Layer 4 of a small transformer language model trained on English Wikipedia (8 layers, counted from 0, width 128).
Take only the direct path to the model's output, skipping the later layers: a vector added to the residual stream pushes a token's score in proportion to its dot product with that token's output vector.

Output vectors of the tokens that the questions are about. A number n stands for n times 0.003.
"as": 50 -62 -192 -49 40 -33 67 -50 1 -19 86 -61 -78 -67 40 70 -285 -14 -4 -80 167 132 -80 -88 18 -67 -181 81 -30 -179 55 72 37 112 2 225 -96 67 84 -97 -37 -45 -286 91 -65 33 -92 -75 81 35 -21 8 46 -22 40 -32 -153 99 -27 62 -145 31 66 5 10 69 39 75 -2 -90 -139 -8 -188 -1 43 -2 -93 77 -101 -57 110 24 -29 145 -9 -143 -52 -144 37 -192 68 -231 230 55 293 68 92 22 -31 -24 152 117 63 -17 -6 106 -89 68 -116 111 43 86 113 -131 1 118 25 -10 64 3 -3 136 141 14 66 -57 -29 -82
"pp": -51 -27 -85 74 -79 -48 84 27 173 39 112 -18 195 316 132 -44 -52 115 100 153 67 -149 202 149 55 -85 -219 -32 114 -116 -57 -23 15 -46 90 -110 301 47 -46 57 -75 -142 160 -68 67 -14 -27 -65 164 -26 28 145 90 -142 -92 89 -91 40 -14 -77 -92 -85 -94 -58 -105 14 67 -68 -368 115 144 -161 134 -1 -123 161 -47 -70 -128 6 26 16 239 0 -136 -109 -106 -27 -113 -4 112 179 -94 116 -115 139 77 52 -99 275 52 187 157 -95 84 -71 -80 -57 -216 44 188 -13 60 -44 -75 6 -157 -412 -56 -138 -74 -94 36 36 8 -47 -60 -117
"0": -58 7 92 44 -50 -19 13 77 19 -111 155 -54 -60 118 175 -42 -99 -57 34 68 125 -109 86 135 -225 103 -51 -61 11 20 -85 138 -31 95 11 -1 139 114 1 87 65 -2 0 105 -205 -38 9 -164 123 -36 -100 190 35 -69 118 -172 94 -58 -73 -67 -40 43 13 5 -163 35 -144 -84 -21 23 90 -107 -123 -15 41 -28 134 -17 -32 63 -23 11 7 45 12 40 125 33 74 175 228 -69 -132 -66 37 6 -11 49 -125 -120 -131 51 192 -164 51 5 119 40 55 77 60 102 -80 -164 -170 -27 -218 -58 86 -9 -145 -65 -89 53 -94 245 53 -249
"⁄": -131 246 107 250 -8 40 1 151 174 -230 51 118 226 117 17 -5 187 44 84 -56 19 -62 65 52 -196 55 128 87 81 -101 8 268 -409 46 -51 -114 21 -55 -129 4 -200 54 122 78 257 351 22 -157 29 173 126 -34 211 -200 -99 123 -21 98 -238 -63 36 58 -198 -53 132 45 66 6 67 -44 -107 -53 -244 -242 -69 267 123 -262 62 -78 -147 -52 -112 111 -1 -116 -20 -100 -207 -192 55 -81 -213 -113 -153 107 -128 -223 -90 169 33 203 181 -156 -155 252 -41 -35 -194 -207 -180 -7 -84 115 -130 117 65 -298 232 49 22 240 -33 306 26 133 -191 -4
" Rena": -30 57 29 -29 44 1 -264 95 6 -11 -6 -87 27 -36 -45 -122 84 260 -73 -17 -117 -137 135 135 -41 -22 58 104 9 162 -64 173 -68 -26 -153 152 51 -40 161 53 -120 112 -104 -136 100 139 145 65 -92 -105 81 160 -173 -13 11 46 -7 212 -78 -236 37 99 -8 -105 250 55 -36 -88 -144 71 18 82 5 -98 -10 22 -63 -35 -15 32 -240 -25 -53 193 -39 -134 55 -116 -68 -100 135 5 -176 145 -73 34 -3 26 16 24 -31 50 154 27 -121 81 42 -58 -8 -210 -42 61 -90 -62 -201 53 -26 -87 243 79 93 -27 133 127 55 -119 -178 -23
"unicip": 18 -22 52 83 -46 100 -98 85 -26 -242 74 11 100 164 -100 -169 41 55 119 -110 -37 -106 68 90 -93 -34 71 -15 -48 48 -115 263 48 -236 -289 -203 239 129 -144 -1 -172 375 97 -40 -50 164 20 -17 -51 -131 56 126 -89 -319 18 209 -205 162 -34 -189 50 144 25 -303 236 69 100 154 -41 187 77 178 -6 164 200 137 -123 -290 79 -49 -93 -68 84 44 10 -242 20 -162 -248 -216 -62 126 -122 43 54 -167 -173 -93 -12 383 95 273 176 15 10 -109 -30 -119 -52 -13 224 65 -311 -67 -278 -94 223 -236 323 19 210 -3 84 -69 73 66 -53 -171
" \"": -7 -171 47 141 -39 46 -120 39 136 -80 50 22 73 -86 -115 124 44 65 -23 -101 25 103 -103 50 -200 57 -166 -108 -74 -71 100 48 -102 -26 205 -127 -45 4 -49 107 -120 -12 -38 -22 -28 61 57 63 123 27 101 -16 -238 118 65 -75 -37 -17 75 53 89 48 -139 -94 86 -21 -10 12 -33 -165 -39 -147 80 172 -68 52 -80 78 -176 197 17 2 36 23 138 -19 -20 193 132 88 -234 -46 274 70 270 -38 -240 -53 -115 64 -38 -107 -155 -135 52 4 102 61 72 -179 -26 66 35 75 -19 -51 202 19 45 69 -39 41 -87 -54 -71 -23 -14 -46
"isting": -27 -64 -49 157 -106 26 -19 50 -36 82 139 -16 -25 73 -255 -135 47 151 81 -95 -226 -52 198 -56 46 -58 -29 -219 172 -178 231 -21 62 54 -4 -220 143 87 -283 1 177 -2 -30 -123 54 -30 33 73 101 -29 54 8 -314 -198 133 -184 -38 23 80 -292 18 14 21 -135 -13 20 120 27 1 209 148 -79 50 90 -216 90 -25 14 111 118 -187 -71 85 200 188 -147 88 32 -34 96 75 96 -87 154 9 -33 -326 182 150 -9 133 291 136 30 -12 177 -63 -76 36 -66 -358 103 -19 -66 -199 14 -321 -203 194 77 -91 223 140 110 -92 -15 -151 -95
"resent": 145 -100 146 141 181 89 78 42 120 55 118 179 231 53 75 -47 -61 -38 92 158 -55 -36 187 138 -287 -65 130 -253 73 35 18 158 -3 120 66 -132 94 0 72 -136 26 153 -279 222 -99 232 131 -31 27 -109 26 59 -58 -205 49 70 -86 192 4 -44 -53 173 -120 -127 -81 144 -55 150 -90 -99 104 127 -4 -410 -142 178 -155 -183 -72 -31 75 -65 -121 -267 -116 -136 -85 -137 -49 -101 -143 67 -62 184 -141 -12 -231 162 66 170 107 216 230 -157 -106 -171 27 -54 44 -35 -202 52 157 167 -212 -118 -117 -138 -21 -76 111 16 -67 -180 131 121 27 -119
"ael": -4 103 36 76 102 72 -104 19 79 -118 80 70 326 -80 126 -53 84 -13 -30 -11 7 -126 57 71 -185 -12 78 142 -253 144 88 389 286 140 25 -81 97 107 -130 -73 66 128 224 -179 84 -8 122 -48 -179 -208 93 26 -96 -146 -191 27 91 -22 163 -354 -105 -38 14 -330 209 170 -52 147 222 277 45 -50 93 153 76 39 -42 35 -198 -82 74 -26 -272 -32 -52 -241 -3 -54 -47 175 -4 -124 134 -171 -34 -312 7 -10 54 164 -60 298 165 49 -7 -82 71 4 32 -228 -66 -77 -156 -113 -333 210 -32 -26 247 -154 15 -6 -107 -200 37 -159 -43 -212
"inals": 139 -30 47 -74 -176 -130 -3 67 40 -158 -40 2 198 245 -226 -144 180 239 38 209 -35 11 121 9 -143 -125 -191 184 115 147 -155 181 -6 259 -158 -83 131 224 -196 83 59 186 -53 -22 -64 13 128 37 73 -238 -196 105 -236 -68 222 230 273 -247 38 -173 77 -11 -87 -155 216 -128 -28 205 -123 -108 11 143 32 -147 -121 -68 -286 -137 22 182 -346 -29 -142 -182 54 -4 135 -80 141 -166 -139 -117 -325 -121 83 -76 -27 4 7 263 17 333 127 102 103 -128 -10 -15 4 -133 -96 106 -33 -120 -3 70 189 -31 108 -4 -223 55 -112 46 339 156 97 -232
"abeth": -174 133 91 351 106 58 25 58 -112 -315 -138 222 -5 -38 99 20 114 205 65 51 101 -104 55 93 -211 -272 150 206 -199 260 105 322 -3 -259 -17 6 31 10 -207 181 -23 11 -122 7 109 107 60 138 -45 -69 -159 -40 -126 1 193 -93 182 -47 97 -385 249 273 -216 -176 -92 -33 106 208 55 14 116 169 106 -210 18 96 -149 -63 -37 294 -149 -31 -180 -138 -41 -209 -2 -54 -152 -142 46 394 103 -118 138 -154 -363 100 26 460 -260 384 184 -341 -12 -321 -293 14 16 18 -23 -124 -385 90 -135 -101 63 -242 251 15 77 167 2 -12 161 -83 -71 -162
"fter": -43 155 -53 56 59 242 -104 54 185 -370 27 -68 23 113 220 173 -102 273 261 265 96 -36 -11 75 -206 -98 1 143 -141 61 -30 186 36 -194 -30 -37 40 66 111 -169 85 22 -33 37 -40 6 51 364 11 -162 17 136 -33 -56 81 147 -153 12 -64 0 -6 -99 -84 -173 40 293 196 84 -134 107 129 52 257 70 -250 44 -163 17 -141 -11 -75 -30 220 73 -173 -113 81 -47 -86 -135 -121 169 -254 34 98 -19 -42 64 -64 91 28 259 44 -183 121 -197 170 24 -330 37 157 -121 -51 42 -144 -152 -178 -294 -77 -134 -59 -65 -58 -55 110 -22 -212 -216
"ly": -120 62 -48 -202 -22 135 -159 15 -79 -36 16 -128 -63 -201 246 29 54 -47 116 120 41 -62 25 -88 -161 -59 188 201 -33 46 134 88 79 -89 346 -49 -162 32 -114 -17 82 -217 -63 -209 57 100 225 103 -76 -177 -31 -162 62 -120 86 -84 266 144 0 224 -220 -95 149 -377 -18 -86 24 -81 73 -156 -61 -111 -9 -23 -150 -14 -254 40 -81 -288 43 35 44 23 -147 -16 161 105 -14 26 -159 287 -170 -92 -15 210 112 168 -55 -53 177 97 -61 124 96 13 101 -21 168 -97 -6 -114 65 36 28 -142 255 125 123 -271 41 167 196 11 26 86 -131 -87
"aps": -101 -8 -256 1 204 201 142 30 125 122 107 -11 52 72 -175 -46 -38 164 -18 67 57 -75 -63 23 54 73 36 6 39 -43 -141 264 36 66 59 -150 262 141 -119 -116 -166 123 -17 52 108 -173 -2 -100 85 -7 14 -33 -59 -147 133 181 -29 -18 -205 39 27 -26 115 -206 4 -174 76 106 86 -78 266 -179 -38 -194 -153 129 -479 -77 -22 -68 -73 3 44 80 -98 -42 -157 -8 -229 78 123 -167 142 12 -49 133 115 -114 137 -46 111 203 214 104 119 39 3 110 -92 -37 81 113 -123 -63 -103 21 -120 -162 261 -284 54 85 -146 22 69 83 -176 -208
"rote": 220 51 -47 160 115 -289 -24 71 40 -317 50 113 108 -71 -68 -237 121 -34 98 -80 -31 -109 245 276 -327 -47 128 113 83 83 -194 316 186 154 -225 -264 -135 159 51 -71 -176 -55 -59 24 -2 47 14 -59 47 36 136 -7 -180 -258 -423 143 -78 218 61 -389 136 85 107 -2 16 130 45 295 -244 -95 127 125 171 -26 -44 62 -109 -114 -97 85 67 -6 134 100 -54 -91 149 -174 -181 36 121 183 -193 165 -72 -280 -257 -172 78 205 106 269 191 -29 -229 134 -63 -96 223 163 -128 -132 39 78 -5 78 20 -330 61 -97 -61 190 37 -79 -84 132 -45 -172
"yard": 5 151 -105 86 -140 -151 137 53 89 110 -56 -36 119 27 -184 -310 119 96 213 -132 149 101 93 30 -82 67 104 99 80 -116 -58 157 -234 137 -79 63 44 67 -140 -134 47 -200 -5 72 -71 -172 -132 -205 10 -11 26 187 224 -146 102 -42 88 -38 -139 -403 112 224 -213 -79 53 18 36 121 -108 11 11 187 181 -4 203 -48 -21 -137 142 208 -327 -17 -115 -93 210 -87 256 44 -73 160 261 40 106 -55 -85 63 -143 -102 -218 203 -185 210 108 -225 -51 -89 -46 -80 -62 -46 177 -79 -271 -226 -113 6 -52 -263 -16 29 96 95 -39 239 94 289 10 -64
"e": -42 -69 33 -206 180 2 202 -24 -92 196 76 -126 -168 11 -122 -61 173 -167 25 14 -138 58 9 -25 -40 165 81 107 -91 -37 41 -14 -156 -35 -18 -66 -65 -157 -170 122 104 99 -226 -200 114 -216 -17 -137 -103 163 -14 183 -54 -25 -127 111 -71 -99 67 -1 -43 -57 238 61 -70 -2 -81 -38 10 -4 -21 228 46 155 -50 27 201 144 -86 -69 -70 20 -133 104 -108 -14 -42 282 61 22 2 -50 58 2 254 47 32 142 -202 188 59 66 -46 47 10 -30 -28 -7 99 23 10 -97 74 -480 140 69 -21 99 173 -73 -23 -32 51 -100 -86 -29 150 -156
"iter": -205 134 35 43 30 120 -137 -2 105 3 -32 -157 136 70 -89 -149 100 17 -35 227 84 -52 348 -11 -63 156 -11 12 81 -110 24 -183 -19 58 -56 -147 -22 56 11 102 37 174 104 224 -108 165 -59 101 -217 12 285 156 -55 -81 -22 -10 24 -19 96 10 -84 -14 89 -95 -123 54 110 -83 -154 -35 144 88 -15 -27 58 68 -335 -55 -6 -99 -222 -43 41 -34 -112 -173 -26 -165 -182 89 -77 -60 -71 48 150 -50 40 -72 -33 325 165 277 137 -17 163 -133 -45 -55 118 -110 -82 25 192 -194 -195 14 -101 18 -15 196 -44 165 -10 100 -175 -259 -63 -219
"ery": 81 69 18 131 -133 -71 46 -14 -83 127 139 59 -99 35 -154 72 51 117 113 -190 126 102 221 -19 -179 -42 -50 127 -163 70 25 49 -55 -114 -13 191 -5 319 265 134 46 -7 135 9 33 -102 103 201 31 40 119 -102 -167 -113 -38 -29 283 -74 142 -171 118 -29 65 -234 -23 61 -10 204 -236 108 -119 65 34 100 -28 -175 -85 49 9 -210 -98 -28 -189 74 243 -17 122 57 -131 -193 239 -138 -173 -128 60 -174 -33 -260 153 132 60 260 5 -112 -74 92 44 107 -11 22 -110 -46 -248 -160 -256 -222 124 -179 -188 -127 7 -22 53 -43 75 167 24 -63
"lish": -126 63 -203 135 330 -311 41 25 197 57 9 82 98 124 -85 -27 -22 -30 294 155 311 -86 -6 122 -204 3 101 8 -145 -143 58 163 64 21 -74 -190 -91 43 -254 -52 97 63 72 -22 -37 11 185 246 -75 42 -99 239 21 -271 104 78 -164 34 -78 -226 -112 97 -18 -201 77 72 76 80 -84 -11 117 209 139 -138 156 88 -116 -212 12 87 -120 4 15 -40 -27 -140 101 -10 -115 -142 80 22 124 -46 -26 86 -183 86 -103 266 41 295 211 -149 -213 -208 -29 -157 52 -139 -163 152 21 161 -286 107 80 -328 8 -29 -61 162 -103 -38 68 8 -30 -260

Each question shows what one neuron of this layer's MLP adds at an activation of 1. A number n stands for n times 0.00081.

n52: -90 -94 -47 -24 30 125 -16 -164 73 -125 -22 96 -19 40 -20 -52 -47 -109 -54 -41 -50 -2 184 156 -14 65 -240 -68 8 -34 58 -26 -11 -245 -99 17 -125 58 -41 75 89 -146 -127 -198 72 42 -47 55 -83 -225 134 153 51 26 187 145 -82 113 195 92 -115 73 11 109 65 140 -143 -73 89 -30 -163 47 -109 21 -22 -31 26 115 -25 33 84 -103 181 -146 52 -74 102 -3 118 23 180 -17 107 148 -37 56 -65 -163 -156 -162 41 69 -38 15 -140 -16 -171 138 -39 -71 133 87 -92 -77 -81 56 4 59 120 -100 95 41 -24 -164 29 -74 -57 9
Pushed up most: "as"

n395: -12 -90 -131 -123 54 32 -22 -80 84 -137 -5 -42 102 -186 203 3 22 105 -183 -119 -91 -93 189 -127 -92 2 -70 -37 115 70 71 -26 197 -135 -9 176 -25 27 -82 -3 50 -15 -38 -75 -151 -223 -82 -171 -21 2 68 48 117 -39 -54 109 -71 10 -90 14 184 49 -46 -49 -77 32 9 158 51 -73 180 68 -22 -15 -58 163 21 64 -32 59 80 -7 86 -85 -68 -7 90 75 157 143 -206 125 -29 0 -201 27 154 16 -33 -66 140 -294 56 -86 27 -55 72 -5 119 125 122 -45 -90 145 129 37 115 171 -152 -40 -153 143 -197 56 -177 46 -97 -39
Which of these tokens does it push down most? "ery"

n116: 29 -43 12 -100 -12 1 -153 38 43 -95 92 -60 -17 -83 12 -3 62 109 90 54 -2 28 89 245 52 -46 122 5 -38 44 -101 -124 -122 4 -224 -49 -86 61 112 -186 -37 -169 98 -133 -20 -30 -18 41 148 -288 -80 54 17 183 -81 -38 -110 -20 65 83 98 -178 -40 53 -164 -23 -139 -27 -92 -13 -21 105 87 63 -21 52 -22 -10 -178 48 85 -177 77 -159 -132 19 92 97 84 -146 102 -2 -9 -26 68 67 57 -106 -107 96 83 75 100 -43 136 17 17 147 33 -62 127 -20 46 54 108 19 -25 17 89 29 42 69 118 32 33 -67 -1 55
Which three tokens does it push up most, strongest first? "fter", "pp", "rote"

n166: 90 97 44 -26 35 14 -87 215 -93 -61 -169 11 42 -31 -55 3 3 -26 148 13 -118 7 93 7 -217 147 -24 126 -52 92 43 -201 115 210 -247 -58 -121 -90 106 -19 -87 183 33 112 -3 -9 -66 -55 16 -17 164 -90 58 -85 245 -198 -16 182 -194 194 -15 -83 168 40 26 84 166 59 -107 -90 48 45 -127 -177 49 -197 34 40 49 22 58 -123 -184 18 92 -148 119 -6 -79 -121 -23 143 -93 -16 -38 -78 -109 12 -98 25 171 103 250 -145 -174 210 95 -172 -32 201 -11 31 -1 142 -17 -147 68 0 -72 -212 141 -57 -144 -26 -124 -14 -52 -101
Pushed up most: "rote"

n195: -149 -80 62 175 -9 -87 -174 33 -195 116 -30 119 -22 77 -11 -36 67 -96 78 -112 -158 65 58 24 -66 110 -166 -58 67 244 -69 -166 115 14 86 -43 -37 50 -56 71 -101 21 -240 67 36 -114 -68 -48 -104 112 118 96 -72 -188 -54 65 -266 165 -200 28 52 98 -5 110 -92 -37 -22 16 40 -65 -110 164 -142 55 3 25 -32 94 -371 129 -24 352 -73 74 148 -53 59 -135 44 133 3 -75 20 146 52 30 28 131 -66 -37 112 11 78 -99 116 -160 25 170 -38 20 -25 128 -85 -181 -52 16 26 -13 156 -53 -73 13 -90 -184 -33 47 -135 -128
Pushed up most: "e"

n372: 102 134 57 8 0 131 -93 -2 150 250 28 46 101 -57 6 53 -223 30 92 17 49 10 62 8 277 -102 79 176 18 90 -149 -15 -187 -209 -157 -109 -67 61 75 107 197 -18 152 -81 -31 -120 -29 -178 -58 -150 -183 -51 50 -86 -98 -45 -119 81 41 103 -32 105 -27 92 -19 -13 -58 -118 -16 163 -157 -76 -17 130 -31 21 133 63 -108 139 77 66 -30 169 54 154 76 -2 -84 74 -18 -24 0 107 83 -22 -73 -65 -71 15 -32 -113 8 -20 -56 -8 17 137 -233 9 -19 49 72 49 -36 66 -56 -36 120 -10 70 45 -126 -100 -130 -42 -80 100
Pushed up most: "pp"

n123: 181 118 0 42 -230 -32 -30 78 -87 -1 60 -44 -33 151 52 -90 136 -14 90 157 37 -282 7 52 -10 -83 12 75 60 -35 -8 19 76 88 -61 -219 82 113 72 -45 98 -213 -42 -99 9 94 -29 -40 63 105 42 -239 66 -5 87 45 162 -66 -166 11 -146 -151 -1 97 64 67 45 -151 -42 -54 3 -149 96 63 124 86 15 -18 -73 129 143 -12 15 56 -83 -142 49 -70 123 31 111 -43 11 -17 -158 -115 -28 87 -58 -33 -3 -156 -129 20 110 50 38 -76 42 86 96 -63 -97 74 -81 43 -17 -9 15 233 -122 6 -35 -29 -11 -140 89 -5
Which two tokens does it push up most, strongest first? "pp", "0"

n10: 42 102 172 182 -20 23 -60 -200 -71 61 -12 -1 -4 47 146 71 54 116 -16 -32 -33 -154 -138 5 60 -24 -55 -55 28 17 20 6 8 -106 105 -48 17 -14 7 45 326 24 -6 16 -248 -59 -68 49 93 57 -7 -254 122 271 78 -64 -29 -12 -64 -3 186 -54 -61 -16 -30 -81 -36 -122 17 -180 13 -49 45 190 -9 154 172 48 31 4 3 -24 -31 48 31 28 139 3 47 27 -9 -54 124 -21 -60 -95 17 -114 -20 15 24 -88 -30 -76 -143 -120 -46 65 45 27 63 16 -102 72 -166 84 -26 25 -32 -78 24 19 -156 -110 99 -6 -48 87
Which three tokens does it push up most, strongest first? " \"", "abeth", "0"

n41: -35 -38 22 11 -72 -90 144 -98 -7 -87 -76 198 44 -20 18 65 -14 -87 46 -53 109 -92 -20 -45 -28 112 -57 123 -35 -66 -25 -105 15 -104 -217 -80 28 -104 -22 -180 -271 48 53 128 37 5 6 345 -41 83 -5 -128 -87 27 30 22 22 -124 187 26 75 52 1 -128 -84 22 13 22 61 41 68 -190 -36 -59 -228 39 53 -60 99 -120 -66 -166 -102 75 -26 79 12 -58 -74 -170 137 47 -126 -125 124 91 83 -41 76 12 -119 209 -35 42 133 -66 58 -119 -77 58 -127 -137 68 -143 -137 83 39 49 71 -116 38 -199 -52 74 47 46 107 81
Pushed up most: "ery"

n266: 113 -24 5 30 -20 -121 55 40 -8 69 -99 -124 156 113 -61 -21 187 -4 129 -86 -95 17 122 127 -140 60 16 -149 -65 10 96 -154 28 79 -60 -99 134 101 66 2 -78 24 -105 263 148 159 189 171 62 67 -117 104 72 -60 -66 11 -47 -130 -61 71 -74 94 -134 -101 -92 -17 -78 23 -200 20 -28 -52 20 -217 -5 68 -84 -182 76 31 18 -50 121 -31 26 188 96 193 -123 144 82 2 180 -17 -39 9 1 -151 118 145 27 -137 -159 25 2 137 75 -71 74 -218 -9 -168 -65 -21 120 119 41 124 -58 -66 -68 -72 -180 14 -182 57 -59 -71
Which of these tokens does it push down most? "as"

n125: -45 -87 133 -82 180 28 -29 13 7 -41 -83 -137 -84 -150 18 50 -115 -124 -131 25 25 262 -119 -33 -99 -13 -15 51 121 123 102 56 69 72 65 -1 65 -60 -11 -93 54 -64 65 -55 -85 -72 -35 43 74 182 -151 -199 37 -140 -154 -40 177 -83 -21 55 -158 73 -10 -47 138 -24 116 42 33 21 -112 34 -122 -110 33 -9 43 20 122 -28 -174 133 -51 -183 84 110 147 46 149 -5 -66 -71 28 137 -216 -57 -59 -175 106 -143 46 -83 93 -15 81 182 -22 60 -9 203 27 -25 9 15 176 105 77 132 -16 23 33 137 -117 -56 61 13 -23 -126
Which of these tokens does it push down most? "pp"

n412: 107 -74 -145 -56 109 73 0 -104 9 -101 -28 -216 -12 85 5 225 68 24 69 -94 84 117 197 -224 -35 11 -25 -135 55 19 -39 -134 159 45 -203 -168 97 48 91 -97 139 182 86 -47 40 -66 52 -31 61 102 12 -75 -54 -7 96 87 -91 -43 34 -1 62 -86 33 187 -321 44 -4 13 -3 55 69 93 -5 -39 -25 74 -101 10 -61 85 0 96 -159 121 65 55 114 -111 -195 104 -87 65 65 194 -140 7 99 -26 -134 17 96 -159 22 119 -84 -116 -9 -83 -63 -102 -115 156 -104 81 160 -16 -146 -100 -1 90 77 -108 116 -156 -75 -10 65 206
Pushed up most: "isting"

n154: -41 53 -13 -1 -43 140 156 96 -74 -64 -2 51 30 139 -5 47 44 -40 37 49 -4 -86 2 265 42 29 83 121 3 -90 -68 -9 -125 2 -84 -177 61 45 60 162 -102 -83 -7 -71 79 -33 24 -32 -36 96 -130 31 28 34 -71 -31 -29 26 -148 -143 16 -76 156 31 -147 20 -87 -96 142 43 87 -78 83 -40 88 19 -43 -7 -156 0 65 62 22 -33 -71 -6 55 -9 11 -40 84 -58 1 206 37 -130 -42 -2 43 34 48 -15 62 10 146 17 37 -204 66 -88 -12 -93 112 58 -1 162 112 5 -70 -69 74 -74 -2 160 -89 -18 -30 -158
Which two tokens does it push up most, strongest first? "rote", "pp"

n302: 57 21 86 62 89 -81 116 189 11 -65 -1 90 8 -194 163 -30 28 143 -64 -79 -181 18 -66 -59 -27 -61 -36 -227 -240 41 -48 39 -44 113 -177 164 -277 -43 47 -46 -116 -65 -158 69 83 184 -61 88 -20 -40 -32 -37 51 -28 121 24 -38 50 98 -103 -62 73 -53 -160 168 33 -41 62 109 48 93 13 -5 -39 -165 101 52 -93 -107 -8 -30 -43 -30 -36 -40 4 -33 -47 80 109 0 -20 151 -16 166 -49 17 39 -139 -25 -46 54 -80 7 -5 0 -90 -64 -14 178 -36 -225 105 -91 136 -174 -69 96 159 148 48 -104 -97 -8 33 153 69 4
Which of these tokens does it push down most? "pp"

n373: -20 79 93 76 -21 58 -103 -132 -47 -118 -104 116 -171 27 -35 109 16 47 -36 -6 21 -141 62 -29 88 -74 16 13 107 -10 -70 59 -157 -55 -84 80 -8 72 -5 -107 58 -16 -20 -187 -7 37 57 -39 12 -91 26 -113 24 -11 38 -74 -116 -70 27 5 -70 21 15 5 -56 123 26 125 62 110 -49 188 60 46 -51 -158 96 51 23 36 98 59 -97 212 -153 347 175 -4 156 13 176 121 -13 231 -186 130 -15 -26 -57 -134 -66 -59 -152 72 -100 43 -105 59 -124 -112 -73 17 -33 -119 112 -143 11 -29 -86 -72 -76 1 61 51 -92 -106 71 51
Pushed up most: " Rena"

n405: 201 112 -101 -24 -54 -35 72 -97 164 -81 45 68 -55 -54 -9 -36 -60 26 25 -31 -52 73 107 41 -67 -71 56 19 -72 -78 46 -97 -22 48 -162 -64 -55 63 -39 -55 93 3 -189 65 13 122 -43 1 -20 22 29 -61 -3 -89 -63 -44 -96 91 -124 124 140 162 -31 136 113 -65 65 -24 -10 -165 -33 46 75 -45 -27 30 -44 90 -20 15 12 -95 -59 -39 -76 -86 51 -66 231 -86 -197 -21 12 -64 54 -41 12 82 -47 -42 2 -8 -21 -23 -18 -152 -73 -52 -38 23 -1 83 69 10 99 -27 -127 50 188 190 116 -36 -149 -81 104 -3 -32 -24
Which two tokens does it push up most, strongest first? "resent", "as"

n74: 29 -13 -51 -58 -107 -87 48 -35 81 115 -30 -240 136 73 51 80 -195 30 71 51 4 -71 -63 13 -169 12 48 82 17 116 163 45 2 36 -38 41 95 140 -13 -134 158 128 56 -140 22 -54 -81 -98 133 -50 -86 -102 -44 -21 -87 -102 -85 -180 -43 -28 -49 16 -26 124 -142 -72 38 198 100 48 92 -91 118 137 21 -65 52 109 34 8 109 -168 54 -11 -21 101 -51 34 160 -122 124 86 -86 36 34 98 -182 -114 39 -83 -32 7 -224 -73 -1 -16 -6 -31 20 -59 -139 116 4 189 -106 59 -126 -62 115 -31 -49 5 65 -16 -152 189 59 -58
Which two tokens does it push up most, strongest first? "isting", "0"

n460: 153 -289 4 60 -143 -48 -20 156 -42 25 181 40 -62 46 -67 3 107 7 47 142 -141 -68 -35 3 -139 -61 -18 64 55 99 21 -149 -121 -21 -61 -114 -23 -40 74 11 -23 -158 58 -4 -16 11 85 -39 21 188 -26 119 124 -42 61 -14 13 -107 -47 -79 89 -51 -30 56 -70 23 19 25 89 52 275 177 168 55 26 -40 68 -38 28 -162 25 150 -137 17 -61 -115 140 47 159 65 -252 -87 -122 -5 -24 -15 -53 42 -39 3 78 -6 24 5 -19 -99 -6 30 50 156 -25 -15 -43 49 51 11 60 -8 -6 -94 50 -51 81 -43 -49 168 21 -102
Which of these tokens does it push down most? "as"

n350: -101 -71 -142 62 -92 -45 96 3 98 -44 65 23 -20 -53 86 23 -16 -127 -20 104 -61 110 -31 102 -77 29 -46 -182 27 -22 158 9 105 10 -98 -17 -21 27 -42 26 -316 -16 -148 41 27 -2 -4 14 75 -188 184 81 -110 -102 100 316 216 -146 32 -36 21 -73 68 -163 45 8 -8 84 -131 -216 -74 183 -169 77 105 -102 -35 198 55 -61 -17 127 -116 -83 -145 -145 81 169 -171 -168 38 -152 19 -65 18 -88 65 119 80 -206 39 170 5 102 5 23 -54 -4 4 -55 -109 -12 -51 103 -84 -64 66 -16 151 57 -130 144 206 71 -27 19 154 30
Which of these tokens does it push down most? "pp"

n282: 80 0 -75 -4 115 99 13 -82 -67 -42 -50 -72 -34 -44 -89 132 158 112 -18 105 -16 -91 16 121 -9 34 -87 82 -38 49 18 98 49 -86 14 188 8 -90 80 -172 12 -1 -124 25 -39 -3 102 -35 -133 -160 200 34 -78 -23 63 65 137 -12 -35 -43 -65 184 21 -2 32 67 -54 57 -15 108 135 184 -91 24 -160 59 73 46 2 26 33 14 -61 -182 -119 -227 -153 16 23 34 265 -219 10 61 -14 51 -80 195 -21 -198 -40 -340 -225 99 89 102 -116 107 -112 24 51 109 -44 -49 142 -107 238 -106 -130 99 6 14 -7 30 64 18 -229 -89
Pushed up most: " Rena"

n243: 217 -41 -35 13 131 30 -38 -186 46 -59 16 11 74 -71 97 82 3 -95 51 9 93 122 121 -45 -85 141 15 8 -21 -60 57 128 149 -93 -43 -7 -32 -74 -31 84 50 124 -238 76 -72 53 -76 7 -4 76 180 -16 34 26 52 81 -63 -50 -15 3 54 260 16 13 -264 14 -12 84 -41 39 -316 210 -171 35 -12 -45 -110 -21 107 26 -76 -234 242 -20 24 -61 -77 133 43 70 -85 -79 -39 187 -139 132 27 -163 -1 -104 -12 -38 -177 11 65 51 -25 112 21 79 50 -3 95 -118 -96 90 38 -215 29 -34 46 16 -105 -122 109 86 -74 190
Pushed up most: "resent"

n32: 57 -126 26 81 31 12 12 -127 -200 90 -120 -20 -93 62 43 47 -24 170 -144 -3 -54 1 119 112 -30 -27 16 -128 -40 -122 -32 -42 152 68 34 93 -14 -8 -21 -69 -44 199 40 -87 -30 157 61 79 -23 108 -104 68 -53 -246 112 45 113 150 13 -42 148 -39 -145 -40 -125 -84 42 -154 111 32 32 -56 -118 -28 3 -157 125 96 -25 91 -51 52 -93 40 30 93 43 -171 -119 121 21 -204 24 -22 55 -37 199 175 19 148 -84 -412 -16 13 113 -3 55 -19 -359 -110 -52 69 -81 3 -50 -56 94 -46 -1 140 -56 17 148 7 -36 -15 110 -18
Which two tokens does it push up most, strongest first? " Rena", "0"

n230: -97 9 31 157 258 39 59 -80 -118 55 86 54 -32 127 108 59 55 71 -51 -118 108 52 -100 21 -20 90 -24 48 38 52 -58 13 57 30 1 -1 -247 121 136 30 -213 119 -36 11 16 66 -53 6 107 57 131 -31 42 -34 140 326 11 90 -126 68 -32 45 177 164 -96 -106 19 -128 19 -37 37 -25 -87 -52 -124 -238 65 228 -62 -107 -110 -39 -52 -70 -127 6 26 -221 62 -47 -71 89 -198 -141 140 109 55 -198 -68 22 98 111 3 234 115 25 -198 -58 -101 -53 -160 19 -172 -116 -101 -81 115 -80 -86 78 -72 -96 -43 -119 -95 14 176 65
Pushed up most: "ery"